Layer 8 of a small transformer language model trained on English Wikipedia (14 layers, counted from 0, width 96).
A neuron adds its activation times its output weights to the MLP's output. To switch it off is to set its activation to zero at one token and run the rest of the model.

Output weights of the MLP neurons that the questions are about. A number n stands for n times 0.0036.
n161: -25 -48 21 -15 22 -34 -8 15 23 -8 16 5 26 -12 -14 21 -23 0 24 25 -33 -1 15 -54 -3 -26 -10 5 -10 44 11 -2 -64 2 -40 -10 34 7 -11 24 13 15 -32 2 12 47 42 22 -11 28 59 13 -39 15 -27 -14 1 -59 -38 -18 -7 -20 10 22 25 -9 -23 31 -78 -40 -18 -1 0 -47 -7 -18 29 30 15 19 -28 5 46 57 -8 -2 -13 12 -7 -42 -20 5 16 -34 -22 -18
n175: 37 -18 -15 -20 -24 -33 -41 18 12 -41 -21 -29 16 34 -20 -90 -11 -2 -42 9 14 -5 -9 52 57 -2 -57 16 -45 26 58 15 5 43 3 -8 -5 -26 39 -36 -23 -3 -49 -34 22 -43 -1 -2 -16 2 11 57 4 -37 0 -31 50 7 56 13 7 48 5 27 -17 -13 30 50 10 55 -18 26 18 36 -31 -13 -14 -7 -82 6 -23 10 46 25 -56 11 33 10 -40 0 3 36 27 5 21 -29
n187: -2 18 -2 -8 -8 -5 22 14 45 -15 10 13 -18 26 30 55 -12 -11 -29 24 -10 -8 25 20 -38 -21 -9 1 -8 -2 2 22 36 18 38 7 7 8 -17 21 35 -32 -7 43 20 40 -35 -25 -13 9 61 1 -18 28 11 -22 -10 -81 37 25 -42 5 -45 -25 39 28 18 -2 -31 -6 16 8 65 -30 -11 14 58 -77 -10 -20 -18 5 -36 -5 21 -20 36 -10 -2 -33 7 -9 -33 -13 -28 10
n247: 30 32 -31 -17 -8 12 4 -5 44 -12 32 -6 32 -38 35 21 -23 46 2 5 -13 3 27 28 -1 50 4 5 12 -5 -39 9 -30 12 -1 29 -42 -10 -18 -31 10 -26 17 -19 15 -54 27 47 7 48 -25 -17 -49 38 2 -19 6 -13 6 -5 -44 -34 -10 -59 -35 -20 -40 -19 -34 9 12 25 9 20 12 32 -27 29 30 7 13 8 6 15 -18 15 12 -4 21 -4 -13 -21 31 -10 35 6
n283: 13 15 -3 5 -28 -13 7 13 22 4 -9 -16 40 39 63 -43 -1 36 -14 5 -29 -37 17 -22 13 -23 -16 11 4 25 6 -69 2 -16 -85 -5 43 -19 -7 10 13 -10 20 5 32 26 -36 -5 -7 6 -20 34 -16 -5 -31 16 24 -48 -12 -18 -28 18 1 37 -8 31 -10 -12 27 -17 29 22 33 4 -4 -21 -10 -31 -1 -22 -13 13 2 10 -12 -31 -32 -21 29 -3 -28 3 -15 54 -4 -10
n291: 24 5 -13 18 -48 -10 -1 -40 -14 22 65 16 -26 0 38 61 -6 -44 -7 -3 -27 -14 -14 -24 29 -30 -45 7 32 -34 -51 5 11 71 33 -27 -6 5 22 37 -8 -19 24 26 70 -12 -16 6 -17 -14 -4 -13 -12 5 23 -24 27 19 -16 3 -27 28 -3 31 -11 -3 2 -18 46 -19 -12 23 15 21 -27 -31 -10 42 -12 -11 46 -14 21 -8 2 -22 27 29 7 -15 -12 -22 4 -1 24 -9
n293: -12 -31 -49 29 6 13 -15 78 -6 -44 -11 13 55 19 15 32 -52 -38 5 49 82 28 -1 -49 -35 -58 -24 52 20 11 -42 50 56 7 -2 16 17 -65 18 -54 29 -27 27 -23 24 -34 6 6 34 22 8 -8 14 19 25 23 -37 -18 -14 -10 21 22 9 -19 6 -49 -39 3 26 0 -3 -12 -17 27 -27 15 9 70 0 14 19 2 -13 -20 42 31 26 -31 -36 -15 29 -5 -55 6 -21 34
n306: 16 -51 70 -22 -17 1 54 14 11 -1 54 12 -13 -11 24 68 -8 -29 -10 -16 -17 -66 -5 -37 15 13 -43 30 29 1 -8 50 -2 50 33 -6 -34 36 23 25 12 -17 -53 -11 -21 -4 -37 -12 21 22 -14 31 12 -34 -42 19 6 -12 -58 -37 -16 0 -44 11 5 24 43 6 5 19 43 -35 20 -53 53 -5 -59 21 -66 38 -6 38 -15 -43 -32 -22 2 44 29 -9 24 42 -33 36 18 16
n393: -22 -28 37 -9 -2 25 23 8 0 3 4 -76 4 34 -52 -23 18 4 5 -22 -14 26 -12 8 3 -39 -23 -8 -24 67 5 -27 13 -42 -12 -16 -44 16 -42 26 76 27 -39 -5 -22 56 13 -11 28 4 -43 -40 50 21 -17 18 23 17 -48 -54 -38 -15 6 29 64 -22 32 -11 -55 -14 -28 2 10 19 -2 8 18 37 -28 -21 -28 -28 5 -27 32 -13 32 15 -33 29 -9 38 9 19 7 -21
n541: 23 33 12 8 -44 -30 -1 34 16 -15 -28 -50 -2 20 -54 -5 13 25 22 -11 2 -6 -17 -20 27 -27 34 23 -60 6 -49 -39 -58 -8 5 -17 -9 13 -33 12 -3 10 29 -23 -30 -34 7 -4 13 -31 77 3 24 3 21 -29 14 -26 -14 -21 -19 35 -50 34 -11 -19 -14 18 9 -17 2 31 -32 -32 42 2 -32 -9 -13 -6 33 46 39 2 22 16 -22 4 -27 8 -14 -47 47 -8 15 42
n631: -18 34 56 -4 -5 52 -5 -7 -43 -32 28 -12 15 -1 20 -9 -33 43 15 -33 -51 -22 11 10 -8 35 10 1 12 -20 28 -25 -7 -17 -32 -27 9 -5 3 24 -3 54 11 8 -5 -33 -10 3 -6 11 -34 -32 -10 8 17 18 -16 -14 -26 -16 5 16 16 -25 -8 -9 -16 20 23 79 -10 -26 29 10 -22 5 -3 -13 -13 -4 -18 -11 18 1 -4 6 -44 -26 25 3 -9 16 1 -12 1 -13
n633: 16 7 6 -21 17 -51 -1 -7 -10 -4 7 32 19 37 20 31 -70 -47 -23 -6 -43 -11 19 20 -29 -21 14 16 -14 17 30 10 20 -19 -41 20 16 13 -26 5 -44 -12 4 -45 37 -14 -7 -17 53 -25 11 -5 3 -24 -19 12 -14 -11 16 0 10 41 -14 7 62 27 16 37 -9 -11 32 -7 -7 -1 -29 15 -21 12 -12 -26 9 19 6 54 -48 28 11 38 57 19 13 -8 -8 44 -33 1
n654: 2 14 22 -15 3 -35 53 6 10 0 19 -14 12 -4 9 1 84 -13 23 3 -47 0 37 25 -16 5 27 -3 20 61 9 5 -31 0 18 8 -38 -10 -22 5 -94 2 8 33 32 55 -36 -47 -14 -6 14 -27 41 -14 4 -22 21 -22 10 -62 -20 -7 15 -10 -4 -18 4 3 14 -31 -15 -71 29 -37 45 9 -26 2 3 6 -4 14 -49 -52 1 6 -6 24 -18 -9 -24 -4 -29 28 -9 6
n673: -43 -25 3 -14 -14 -47 -1 34 -21 11 2 -35 32 2 1 -11 8 -24 -5 -30 -9 26 29 51 5 -24 -22 -75 31 -4 -2 -27 16 64 52 13 -14 18 3 6 27 9 31 13 -19 -26 -19 -83 7 17 34 28 -2 -6 -1 -7 20 19 -18 -4 57 -36 -13 0 16 46 21 -27 25 -46 -45 -29 11 -10 -10 16 -15 14 -2 31 24 8 -19 10 -24 0 7 8 -30 17 34 -19 -24 -2 5 14
n700: 37 -13 -15 30 24 78 -7 33 -17 -19 39 -51 -13 -23 -37 3 61 -37 29 21 26 -11 2 28 -37 -39 37 -38 -52 -60 -10 -22 7 -12 -44 85 -17 -14 -29 -26 5 -11 -5 -30 37 45 10 -23 1 -33 -1 -17 22 -14 -11 -11 -31 -67 25 -26 -20 -55 -44 4 -42 33 -8 7 17 -37 -22 -33 26 -49 -15 8 4 4 27 19 17 -4 50 8 -14 33 -4 37 -44 19 -20 -31 1 37 -27 -34
n760: 7 19 7 -38 -30 -33 -11 -16 3 -2 -73 -23 -5 13 42 -41 49 29 -33 -68 -2 5 13 6 22 3 26 -20 36 -46 6 -39 -38 -13 -47 32 13 -3 39 -45 -11 6 -10 14 33 14 6 -12 40 -27 -15 18 -33 -3 -30 -2 -58 -25 8 47 -39 35 -34 1 2 -13 23 -23 -53 14 -13 -19 -16 -40 60 -6 9 7 10 -14 -2 -21 2 -63 -27 11 15 10 -4 29 -2 -20 -63 -16 -26 8

Each question names a token from some text and the token that comes next. It shows the activations a of the neurons there, in the order above. A number n stands for n times 0.016.

Then comes g, the gradient of the next token's log-probability with respect to the MLP's output, scaled to length 1. A neuron's effect is roughly proportional to its activation times (output weights . g). A number n stands for n times 0.0047.

" A", then " Mid"
a: 83 0 0 0 0 0 0 0 0 0 16 0 33 0 0 16
g: 21 37 10 11 -12 2 6 15 30 27 20 22 -17 -24 -2 16 49 -69 9 -6 3 -7 19 -30 -15 54 -29 -9 -19 21 8 16 41 65 3 31 -11 17 34 16 10 -13 -1 -10 6 2 22 -15 -2 -6 41 9 2 25 -8 -4 12 3 13 5 6 13 7 -6 58 -1 -11 -15 -8 17 9 -22 19 10 12 15 -7 31 33 -1 -16 6 17 1 -3 -7 -19 -14 -11 -28 -18 43 -3 -19 7 -15
Which two neurons, each switched off alone, lower its probability most, in order? n161, n654

"6", then "4"
a: 0 52 67 0 29 0 42 0 0 0 0 6 0 0 64 0
g: -9 11 -12 -5 4 36 14 24 -20 -34 8 3 13 16 -19 -19 26 13 -12 35 37 9 -19 -1 -38 11 38 7 -25 9 19 -16 28 -5 2 30 11 -26 -22 16 22 -29 -40 21 -10 35 -23 -7 -15 -12 -29 -4 -23 -10 4 -12 1 -1 -10 -25 -55 6 -29 -19 5 4 41 -16 28 9 23 -24 14 13 -31 32 49 16 -2 28 4 -19 23 3 -11 10 -4 12 -17 -15 -52 1 39 7 12 11
Switching off which neuron hurts the next token most? n700

" Martin", then " Four"
a: 0 0 0 11 9 0 0 0 34 0 0 0 0 1 0 0
g: -10 -15 -19 -11 0 -20 34 8 21 40 10 -16 -13 7 -2 -7 -34 -59 36 8 -26 41 8 -14 38 28 5 31 18 11 12 -14 35 47 -22 13 10 2 11 41 15 4 21 1 -15 47 11 1 32 -11 18 -21 31 12 5 8 12 -9 21 5 9 -7 8 -31 16 -19 -4 31 1 12 -34 11 29 -5 -4 10 5 23 -4 5 -32 -9 22 -40 14 2 -14 -30 -8 -42 -17 12 -6 6 -5 -44
Switching off which neuron hurts the next token most? n393

"z", then "min"
a: 0 0 4 0 0 0 0 0 0 71 0 0 0 0 0 0
g: -15 -16 -1 48 -28 14 8 12 -7 -38 -3 -9 6 25 17 21 0 -10 9 23 14 33 -20 21 32 -8 13 7 -3 2 -12 15 -16 -14 12 -49 -4 -20 1 -25 -52 -19 45 -26 -8 -17 -36 19 31 -8 -8 65 16 14 -18 8 6 9 7 16 -1 4 22 21 -8 -35 24 24 -12 26 38 12 1 -28 12 29 -9 36 1 -6 -19 6 25 -5 -5 -16 -34 14 -22 -12 8 -13 17 -46 -12 20
Switching off which neuron hurts the next token most? n541

"1", then " "
a: 0 0 0 0 0 1 0 0 0 0 0 0 24 37 0 3
g: 9 14 -27 -15 -6 -1 8 9 7 32 7 -23 -53 36 -37 -10 14 -21 -39 17 3 27 7 -49 -24 -10 -27 -31 3 2 25 31 69 13 -12 36 9 17 33 27 -6 5 -13 16 -12 -8 -20 21 -17 19 0 2 11 21 -22 -3 -24 -18 5 11 -35 3 4 14 -1 -3 -28 16 -41 6 -11 -18 41 4 -2 20 -5 -2 8 -56 0 -16 21 -32 -17 -16 -8 -21 0 -13 -12 -26 -15 -8 -3 10
Which neuron, switched off, raises the next token's probability most? n673

" ", then "1"
a: 56 0 0 0 25 0 6 52 0 0 0 0 0 0 0 1
g: 14 -37 -8 -2 -12 -23 22 -46 37 18 -11 -42 -38 -5 34 29 -7 14 -11 -16 37 26 20 -22 -6 -10 1 13 -38 2 -3 5 51 -35 12 -7 -8 31 12 -56 29 1 14 -25 -18 -13 -19 -21 8 -21 19 19 1 -41 -26 -7 -5 -21 22 13 -6 9 -25 12 -17 5 9 -11 -11 1 6 -5 12 26 28 -11 -4 12 -36 4 16 39 -25 20 -25 -21 10 38 25 13 -9 4 14 -20 12 9
Switching off which neuron hurts the next token most? n306

"5", then " |"
a: 0 0 0 0 0 30 15 0 0 0 8 18 0 1 0 0
g: -8 -32 38 -5 1 -6 -19 -2 18 -1 -18 38 -8 -11 19 4 -18 18 29 -6 28 -25 -4 -14 24 -23 19 32 -14 40 -19 14 -46 5 50 5 -2 -21 -23 7 -15 -2 -18 -10 12 -5 9 -6 22 23 17 -24 10 -18 19 -34 23 -30 -12 -4 24 -19 -13 -48 -13 3 12 30 13 5 -30 25 -17 1 2 -6 19 -29 43 37 -11 37 -4 -19 -40 15 -24 20 -18 -39 -8 8 8 -8 20 33
Which neuron, switched off, raises the next token's probability most? n291

"\n", then "In"
a: 2 0 0 6 0 0 0 66 35 0 3 0 0 0 0 10
g: -4 5 -1 -52 -6 24 -12 26 -30 -26 5 12 12 3 29 45 8 9 -25 15 -11 11 0 6 -5 -23 19 -2 4 16 -15 -5 17 -26 21 -59 32 54 6 -5 6 -36 -10 21 -14 9 -6 -22 -16 -13 1 -8 2 42 -4 27 18 11 -4 29 -38 -5 -8 -33 -1 3 11 21 4 -38 0 0 -9 -34 -41 12 -14 1 -27 19 8 14 26 -9 37 -36 -30 29 7 2 -7 -7 -31 -44 -6 -15
Switching off which neuron hurts the next token most? n306

" He", then " as"
a: 0 0 67 33 0 0 0 0 0 0 15 3 0 0 0 32
g: 17 54 -23 19 -24 -18 54 24 -26 15 -11 -14 1 -13 21 4 4 -20 -5 12 -35 4 -41 -18 27 12 24 -38 19 36 -30 1 42 4 18 21 9 41 2 12 8 -8 1 42 -20 -6 -7 1 10 6 -13 26 -20 0 -13 -4 9 -20 19 18 -10 22 36 -22 17 -38 9 -39 -15 35 -32 -8 4 5 -12 9 3 -23 36 -4 9 -23 -4 -5 10 25 23 -31 -12 -21 -35 -6 -24 -21 -13 5
Switching off which neuron hurts the next token most? n187

"1", then "9"
a: 0 34 0 0 0 40 38 0 0 0 0 16 52 32 0 0
g: -17 4 40 -16 -15 -33 9 17 -18 -24 -2 26 -19 -26 -6 36 37 -1 -12 -16 -24 -9 44 8 24 40 -29 22 11 19 17 27 -9 -32 52 3 -54 40 -21 -11 -17 42 -27 9 -15 24 19 -25 20 -3 7 1 13 8 -13 -3 -3 -2 -8 -5 15 -21 13 -20 1 9 -24 18 -11 9 11 -37 -18 -26 21 14 29 30 -33 -44 9 33 -18 -18 -14 3 -4 -11 -7 9 3 -9 22 -13 13 2
Which neuron, switched off, raises the next token's probability most? n293

" ", then "0"
a: 0 0 0 0 40 1 0 0 0 0 0 0 56 0 0 0
g: 14 -17 -42 -4 9 22 -4 -7 2 42 -6 2 29 10 33 12 -24 18 22 13 27 19 -46 -5 4 -17 9 -14 -9 -10 -2 -17 30 22 -25 6 27 -12 17 14 12 -29 -2 -24 -14 -25 -25 11 0 -43 -17 -8 13 14 -13 29 7 5 47 2 -14 -13 -2 -5 3 15 6 -4 -10 18 9 33 35 15 -46 -33 -33 -36 27 47 -10 2 15 -3 15 25 22 51 -20 -9 -35 -22 -10 30 12 -21
Switching off which neuron hurts the next token most? n283

" War", then " II"
a: 0 0 0 0 18 0 0 0 0 0 0 0 0 0 0 0
g: -7 -53 -23 -9 25 -25 16 -23 -18 17 -72 -20 0 -1 -10 -6 -28 -4 -7 15 -9 14 19 -4 25 -20 -13 6 -19 7 41 7 34 -18 -58 28 -38 11 -33 -12 12 18 0 -24 -23 1 -19 -16 45 14 7 29 -5 -35 -23 4 -13 -29 -3 -33 20 10 -31 22 9 3 -11 32 5 7 -34 7 22 0 18 -12 -11 -6 13 3 -7 30 0 -4 -31 -39 -24 7 11 1 -14 -2 12 -5 -5 -16
Switching off which neuron hurts the next token most? n283

" +", then "3"
a: 0 0 0 0 5 0 0 0 0 12 21 0 14 18 0 9
g: 1 -19 -34 -7 4 22 2 19 -29 -6 -12 33 35 -6 -7 33 -25 9 22 21 -22 3 27 13 3 -27 32 -6 22 -23 6 -41 -6 5 -13 -17 34 12 -19 -21 18 -7 10 -4 8 26 -15 -33 19 -44 -36 -28 16 0 3 1 21 -7 5 13 28 -10 23 -16 -38 32 8 27 23 -16 -30 40 -2 3 -17 3 -21 21 12 31 -23 32 3 38 59 18 12 17 15 23 0 -27 -19 -6 28 -3
Switching off which neuron hurts the next token most? n673

" U", then "s"
a: 0 0 0 0 0 0 0 0 0 0 0 0 49 0 0 24
g: 23 42 -6 22 -25 24 -6 18 9 10 34 -4 -22 11 -25 10 21 -10 17 -15 -26 -5 -19 28 33 -16 18 66 38 -25 -19 -3 -10 -8 32 17 -1 20 -35 47 -38 -23 20 -8 28 -32 -30 19 42 18 -4 16 3 -14 22 -9 1 26 18 9 13 -5 -34 0 7 6 27 3 -3 -17 0 26 12 0 -10 6 0 6 31 -8 30 22 -8 -24 23 -10 -5 -18 21 3 19 2 44 32 18 -2
Which neuron, switched off, raises the next token's probability most? n760

" former", then " president"
a: 21 0 6 0 0 0 0 0 0 0 17 0 0 0 0 43
g: 35 -8 39 -18 -11 28 -7 -1 4 8 -14 -2 -30 22 8 44 -4 16 -19 1 11 -3 -2 1 1 -9 6 -17 -3 28 -11 43 -3 -1 -10 24 -42 -10 -5 -58 9 13 30 -8 20 7 -29 -23 -19 13 -18 19 -31 -18 -13 12 -30 24 3 24 -40 -19 7 13 -21 3 -1 -27 -4 -63 13 10 -31 -31 -30 -27 -1 0 6 13 -7 -10 -9 18 -33 32 32 -18 0 14 17 -44 3 -17 30 31
Switching off which neuron hurts the next token most? n760

" Prince", then " Alfred"
a: 0 0 0 0 0 0 0 0 9 50 0 0 0 0 0 0
g: -12 -11 16 14 17 -38 1 -10 15 11 -6 -9 -32 7 -48 11 -18 -13 30 36 10 40 -11 16 31 1 21 -16 32 30 -13 29 44 -2 -2 -13 3 8 -9 1 -17 -5 10 -9 -17 31 19 -31 1 -35 -18 38 -4 33 -5 9 -45 39 15 -7 -38 -6 -4 23 -1 -17 -14 -32 -4 8 3 5 -4 -23 -47 -5 25 30 -2 40 13 -12 4 0 -31 32 -24 11 -12 -11 -17 -29 -5 -15 -17 -37
Which neuron, switched off, raises the next token's probability most? n541

"-", then "World"
a: 0 16 0 0 34 0 0 0 0 0 0 0 0 0 0 0
g: -8 -23 25 7 18 -42 20 -16 -15 -17 -13 22 7 17 26 -1 0 -10 -14 -13 11 -4 32 0 -32 39 -11 56 11 -10 32 -33 -5 11 -13 -11 30 -17 -3 -8 22 -5 8 -42 -9 -1 22 -44 -15 2 2 6 37 11 14 11 17 -3 -20 19 -21 3 1 -14 -1 10 -20 37 2 6 34 20 10 23 38 8 -7 -33 -12 25 28 -12 -32 -54 22 -14 -23 -5 -20 -42 -11 28 -7 -2 46 12
Switching off which neuron hurts the next token most? n283

"\n", then "("
a: 0 0 0 26 0 0 0 46 42 0 13 0 0 0 0 26
g: 16 -7 -34 -8 12 -9 -22 9 -42 8 18 9 11 21 -19 23 -28 13 7 15 -21 11 -32 3 17 -15 0 4 1 -32 -20 -27 -4 -3 -37 -33 14 -23 -38 -1 -28 -21 5 18 29 -1 -4 -31 27 2 16 20 -14 -33 22 -17 17 -21 48 -58 -1 -9 5 -15 -13 5 24 -6 13 -6 3 22 6 -40 -24 25 34 3 17 36 23 48 -32 15 15 -4 -10 18 46 -23 -22 -3 -23 2 -5 -6
Which neuron, switched off, raises the next token's probability most? n393

"ur", then "b"
a: 0 0 0 0 0 0 0 0 0 0 0 0 15 5 0 0
g: -5 -41 32 3 -33 -1 24 -17 41 -28 -4 16 7 1 21 19 15 -5 -3 -7 21 3 1 32 -14 25 -16 0 -32 -25 -20 32 -2 -2 -63 -32 21 -4 -3 -6 12 3 -53 -44 12 -24 19 -17 19 -22 21 -5 20 9 3 6 8 -21 2 2 -9 -28 -14 35 -17 9 11 0 -11 19 8 -14 -11 7 25 -13 -15 -23 -2 1 -23 -7 -22 55 24 -38 7 6 14 9 29 -35 44 -29 20 5
Which neuron, switched off, raises the next token's probability most? n654

"nie", then "'"
a: 0 0 19 4 0 0 0 0 0 0 0 0 0 0 0 0
g: 21 16 4 -3 -23 -10 9 6 0 35 35 9 27 -14 -19 18 58 14 -1 12 23 -6 -9 -27 -70 3 15 10 34 -37 33 -19 -11 22 0 26 42 9 -1 -22 -2 -20 23 24 -2 -5 -43 1 -19 22 39 -14 -30 -1 14 -4 -3 -44 -20 -31 -14 12 -22 -7 -29 -10 -4 13 18 16 19 5 -34 20 -1 7 4 4 22 28 -23 -1 -32 -6 -31 23 11 -11 23 1 9 -4 -4 -15 26 26
Switching off which neuron hurts the next token most? n187

" +", then "5"
a: 0 0 0 0 6 0 0 0 0 13 22 1 13 19 0 9
g: 4 -26 -29 -10 3 14 -12 2 -24 2 3 44 12 18 -21 30 -27 2 21 26 -35 -2 17 25 -8 -25 10 -11 21 -11 3 -65 -9 7 -21 -30 28 11 -25 1 11 -35 -3 25 4 29 -21 -31 16 -36 -23 -17 24 8 2 9 24 -15 7 0 4 -21 33 -10 -14 33 2 29 16 -18 -33 16 -8 -15 -17 -1 -8 5 15 20 -21 17 15 26 51 19 -11 16 17 32 0 -44 7 -7 51 -13
Switching off which neuron hurts the next token most? n673

" other", then " field"
a: 0 0 0 0 18 0 0 0 0 0 21 28 0 0 0 0
g: -10 28 -11 7 -22 41 -34 -5 17 -51 7 -5 7 1 14 -32 -10 -28 14 -6 0 -11 -16 1 -4 -10 -5 6 -47 -7 24 -24 18 21 10 12 31 -18 -6 6 28 10 21 9 -2 -33 -45 -42 -5 -6 -13 -1 40 22 -26 34 -15 17 -2 25 -41 -2 17 11 -11 16 58 0 -2 -19 17 -8 46 -7 37 11 -12 25 -4 -24 11 -4 -1 -32 30 26 7 -5 21 -4 -19 -32 1 30 -21 8
Switching off which neuron hurts the next token most? n283

"RC", then " created"
a: 0 0 0 0 0 0 0 0 0 0 0 0 45 0 0 0
g: 13 4 -7 11 -2 -4 -18 39 49 21 -6 5 27 25 -49 32 28 -18 38 -2 16 -10 -1 -42 -18 -30 35 -13 16 -8 -6 40 -31 49 18 -7 -27 19 6 -9 -17 -1 16 -6 -14 4 33 21 3 -2 26 -1 -12 -16 -11 7 38 22 18 1 -25 -20 4 -19 -17 -2 19 6 12 -4 23 1 -14 25 17 -10 -3 44 13 -4 31 -41 9 -30 -5 4 10 11 -25 -23 -22 -51 -7 13 25 -13
Switching off which neuron hurts the next token most? n654

" was", then " also"
a: 2 0 62 92 0 0 41 0 0 0 0 0 4 0 0 1
g: 10 -13 -25 -39 13 13 18 -11 9 -4 -16 1 23 31 3 62 -7 20 -4 13 -7 -40 27 -4 9 15 -8 16 -11 0 33 -45 -6 -42 -69 -10 10 -35 -33 18 -20 -44 -16 10 10 -24 19 -10 15 9 -18 17 0 18 22 -21 21 -38 -4 5 1 -18 5 -10 -7 12 10 -1 -2 -5 6 19 5 -26 8 13 10 5 -24 -27 3 18 -20 23 22 -26 20 -20 -25 47 -26 4 -8 -16 20 34
Switching off which neuron hurts the next token most? n247

" |", then " +"
a: 0 20 0 22 0 0 0 0 3 0 12 0 39 0 0 31
g: -19 -20 -32 14 -15 1 24 18 11 -7 -15 10 5 22 12 -10 -42 0 4 -39 -19 -10 -30 -26 9 20 -15 24 16 -16 5 -45 -22 17 3 14 31 -18 -8 9 -10 -15 -14 1 11 3 -52 5 43 10 8 13 15 -43 52 14 -22 11 3 14 -24 -15 33 -9 1 -21 13 -22 -14 25 4 14 17 -16 15 4 25 -46 -18 20 40 -32 9 -39 6 10 48 5 18 -12 -25 -31 29 5 2 -2
Switching off which neuron hurts the next token most? n760

"0", then "7"
a: 0 0 0 0 4 33 0 0 0 0 0 55 0 35 0 0
g: 4 -28 -36 -8 -5 -29 -24 50 -16 -5 -16 21 21 -1 11 12 -29 0 13 -27 2 39 27 -38 6 2 -18 -1 -6 -20 -7 22 -46 28 -27 -30 -36 6 7 9 35 6 5 15 13 19 15 -54 21 -19 17 14 -5 -32 -13 -21 40 -7 3 2 35 -3 7 -22 -30 18 -23 18 15 20 -9 -28 29 37 13 16 -13 19 -21 19 -14 18 8 14 30 23 -14 -3 -16 -14 -22 -25 -25 -11 -6 28
Switching off which neuron hurts the next token most? n673

" success", then "ion"
a: 0 0 0 0 0 0 0 0 48 0 0 0 0 0 0 0
g: -15 30 14 -22 12 9 -19 5 -35 0 7 -6 -23 -18 -33 -9 -25 23 20 -7 -30 -1 -2 12 1 -8 -17 16 28 -1 48 -2 -12 -46 -37 -10 -34 -2 -8 -32 -22 38 -6 -24 13 -9 5 -19 17 42 -19 4 7 11 -2 -14 -7 -12 -24 -47 18 63 20 -6 30 2 -5 42 1 -19 16 10 5 -21 -6 24 -8 -28 -40 -10 6 31 12 -30 10 -4 -17 -30 2 34 -7 -8 -36 18 2 17
Switching off which neuron hurts the next token most? n393

" on", then " Scotland"
a: 0 0 0 0 0 0 0 1 0 0 0 0 0 0 0 35
g: -27 -42 12 -4 14 -25 40 -23 -20 6 -4 -21 7 13 13 8 19 20 -24 2 -2 -3 -6 10 -25 25 -15 19 32 -26 -5 -21 2 -28 2 12 -1 -29 -14 50 -8 19 32 -20 1 22 21 -13 25 -15 -3 12 26 12 8 50 26 7 18 13 3 -33 -24 8 51 8 1 52 21 10 -2 -31 -20 21 17 -6 10 14 -19 -2 13 -10 -1 -44 -21 -22 24 13 9 11 -34 16 1 50 -23 30
Switching off which neuron hurts the next token most? n760

" S", then "pe"
a: 38 0 0 0 0 0 0 1 0 0 0 0 5 0 0 6
g: 12 19 15 18 -10 29 4 -4 -26 -24 -13 -19 31 32 -12 -1 47 34 -1 -9 -22 -11 -25 27 7 -40 -14 -19 -5 -24 10 26 13 -12 -5 -15 9 32 3 2 22 14 -18 27 -3 -6 -18 20 18 -9 11 26 -1 49 -31 -17 20 -9 12 21 -2 -31 -2 3 1 6 49 -6 12 10 18 2 40 32 -18 -4 4 18 31 -27 11 -1 26 3 -2 16 -53 -10 18 16 13 -36 39 6 56 21
Which neuron, switched off, raises the next token's probability most? n161

"1", then ":"
a: 0 64 0 0 9 0 23 0 0 0 15 0 0 0 0 0
g: 8 18 7 44 0 23 -1 0 -2 -38 -4 -38 3 7 -31 -12 -33 -18 -35 17 27 1 -27 -23 -20 6 -13 -12 -24 -2 -30 -45 22 11 -10 -17 15 5 -3 0 17 26 -10 -29 -18 -46 -32 -6 -1 -11 -10 62 -27 -1 19 -22 -6 -23 -31 14 -14 12 -7 -7 29 -18 -7 -21 7 31 2 18 10 21 34 16 3 -9 -40 -32 -32 -31 -18 4 -20 -31 -14 8 6 18 17 38 4 -29 6 -1
Switching off which neuron hurts the next token most? n175

".", then "P"
a: 0 0 0 0 55 0 0 0 0 16 0 0 0 0 11 0
g: 1 -9 -25 -42 43 -19 -14 -41 -14 -11 18 17 14 11 10 8 -49 36 8 0 -1 9 10 2 -12 -4 54 -4 4 -17 -24 -56 15 -29 -44 -27 21 -11 -25 -2 -3 -7 -4 17 2 -10 -22 -30 -14 -15 2 -35 15 -32 -3 4 15 -13 10 6 -22 31 31 -18 -61 35 9 4 31 10 -9 -8 4 -8 -7 4 -5 -5 -7 12 3 0 -44 19 20 -12 5 18 32 0 -7 -11 -40 7 21 13
Switching off which neuron hurts the next token most? n283

" in", then " addition"
a: 0 0 0 0 0 0 0 8 0 0 45 40 0 0 0 0
g: -28 21 -14 -27 42 -6 30 -36 31 29 -2 15 37 -29 17 3 -14 2 6 3 -22 -24 4 -6 -6 13 5 -15 32 -6 2 12 -9 42 18 1 -14 17 -3 28 32 2 -3 26 -8 10 39 -20 -21 -48 -31 39 -6 29 1 -19 -30 2 3 -3 -2 -54 -36 -12 -7 -8 42 13 12 0 -11 31 -7 35 17 -6 -26 -7 -8 -7 -12 4 60 -18 20 14 7 -13 -33 3 -8 -7 17 -8 -16 1
Which neuron, switched off, raises the next token's probability most? n633

" ", then "t"
a: 16 0 0 0 32 0 10 42 31 0 0 0 0 0 22 8
g: -31 27 22 -35 -24 21 -20 2 13 -12 13 21 -9 8 -34 -5 13 -29 -5 44 -3 27 -14 35 6 -31 37 -1 9 14 -25 -11 5 20 -11 -30 -7 9 14 -1 12 20 8 -28 10 3 -21 44 -3 24 -38 26 -37 -10 -6 -10 9 -12 -27 -3 37 46 -12 -20 6 -5 34 -21 19 13 4 -35 -46 1 0 -19 8 17 21 -10 -6 -71 30 12 0 4 3 3 -3 -28 21 -2 -1 -11 -23 -4
Which neuron, switched off, raises the next token's probability most? n306

"ä", then "k"
a: 0 0 0 0 0 73 0 0 0 0 0 19 30 0 0 0
g: 36 16 32 -4 -19 11 -10 -8 -38 -5 48 -17 5 -22 15 0 30 -21 -26 -11 26 21 -7 6 -11 -39 26 -10 -11 -10 -8 20 -2 23 -36 3 -50 2 6 -18 -2 11 -9 -26 17 14 -6 19 -20 15 25 16 -1 -6 6 -20 -35 11 -30 9 19 14 29 36 19 -8 -19 15 -20 -17 7 19 3 26 7 14 -19 0 49 5 28 -16 0 39 5 -15 -11 -1 55 1 63 -18 25 14 23 2
Which neuron, switched off, raises the next token's probability most? n654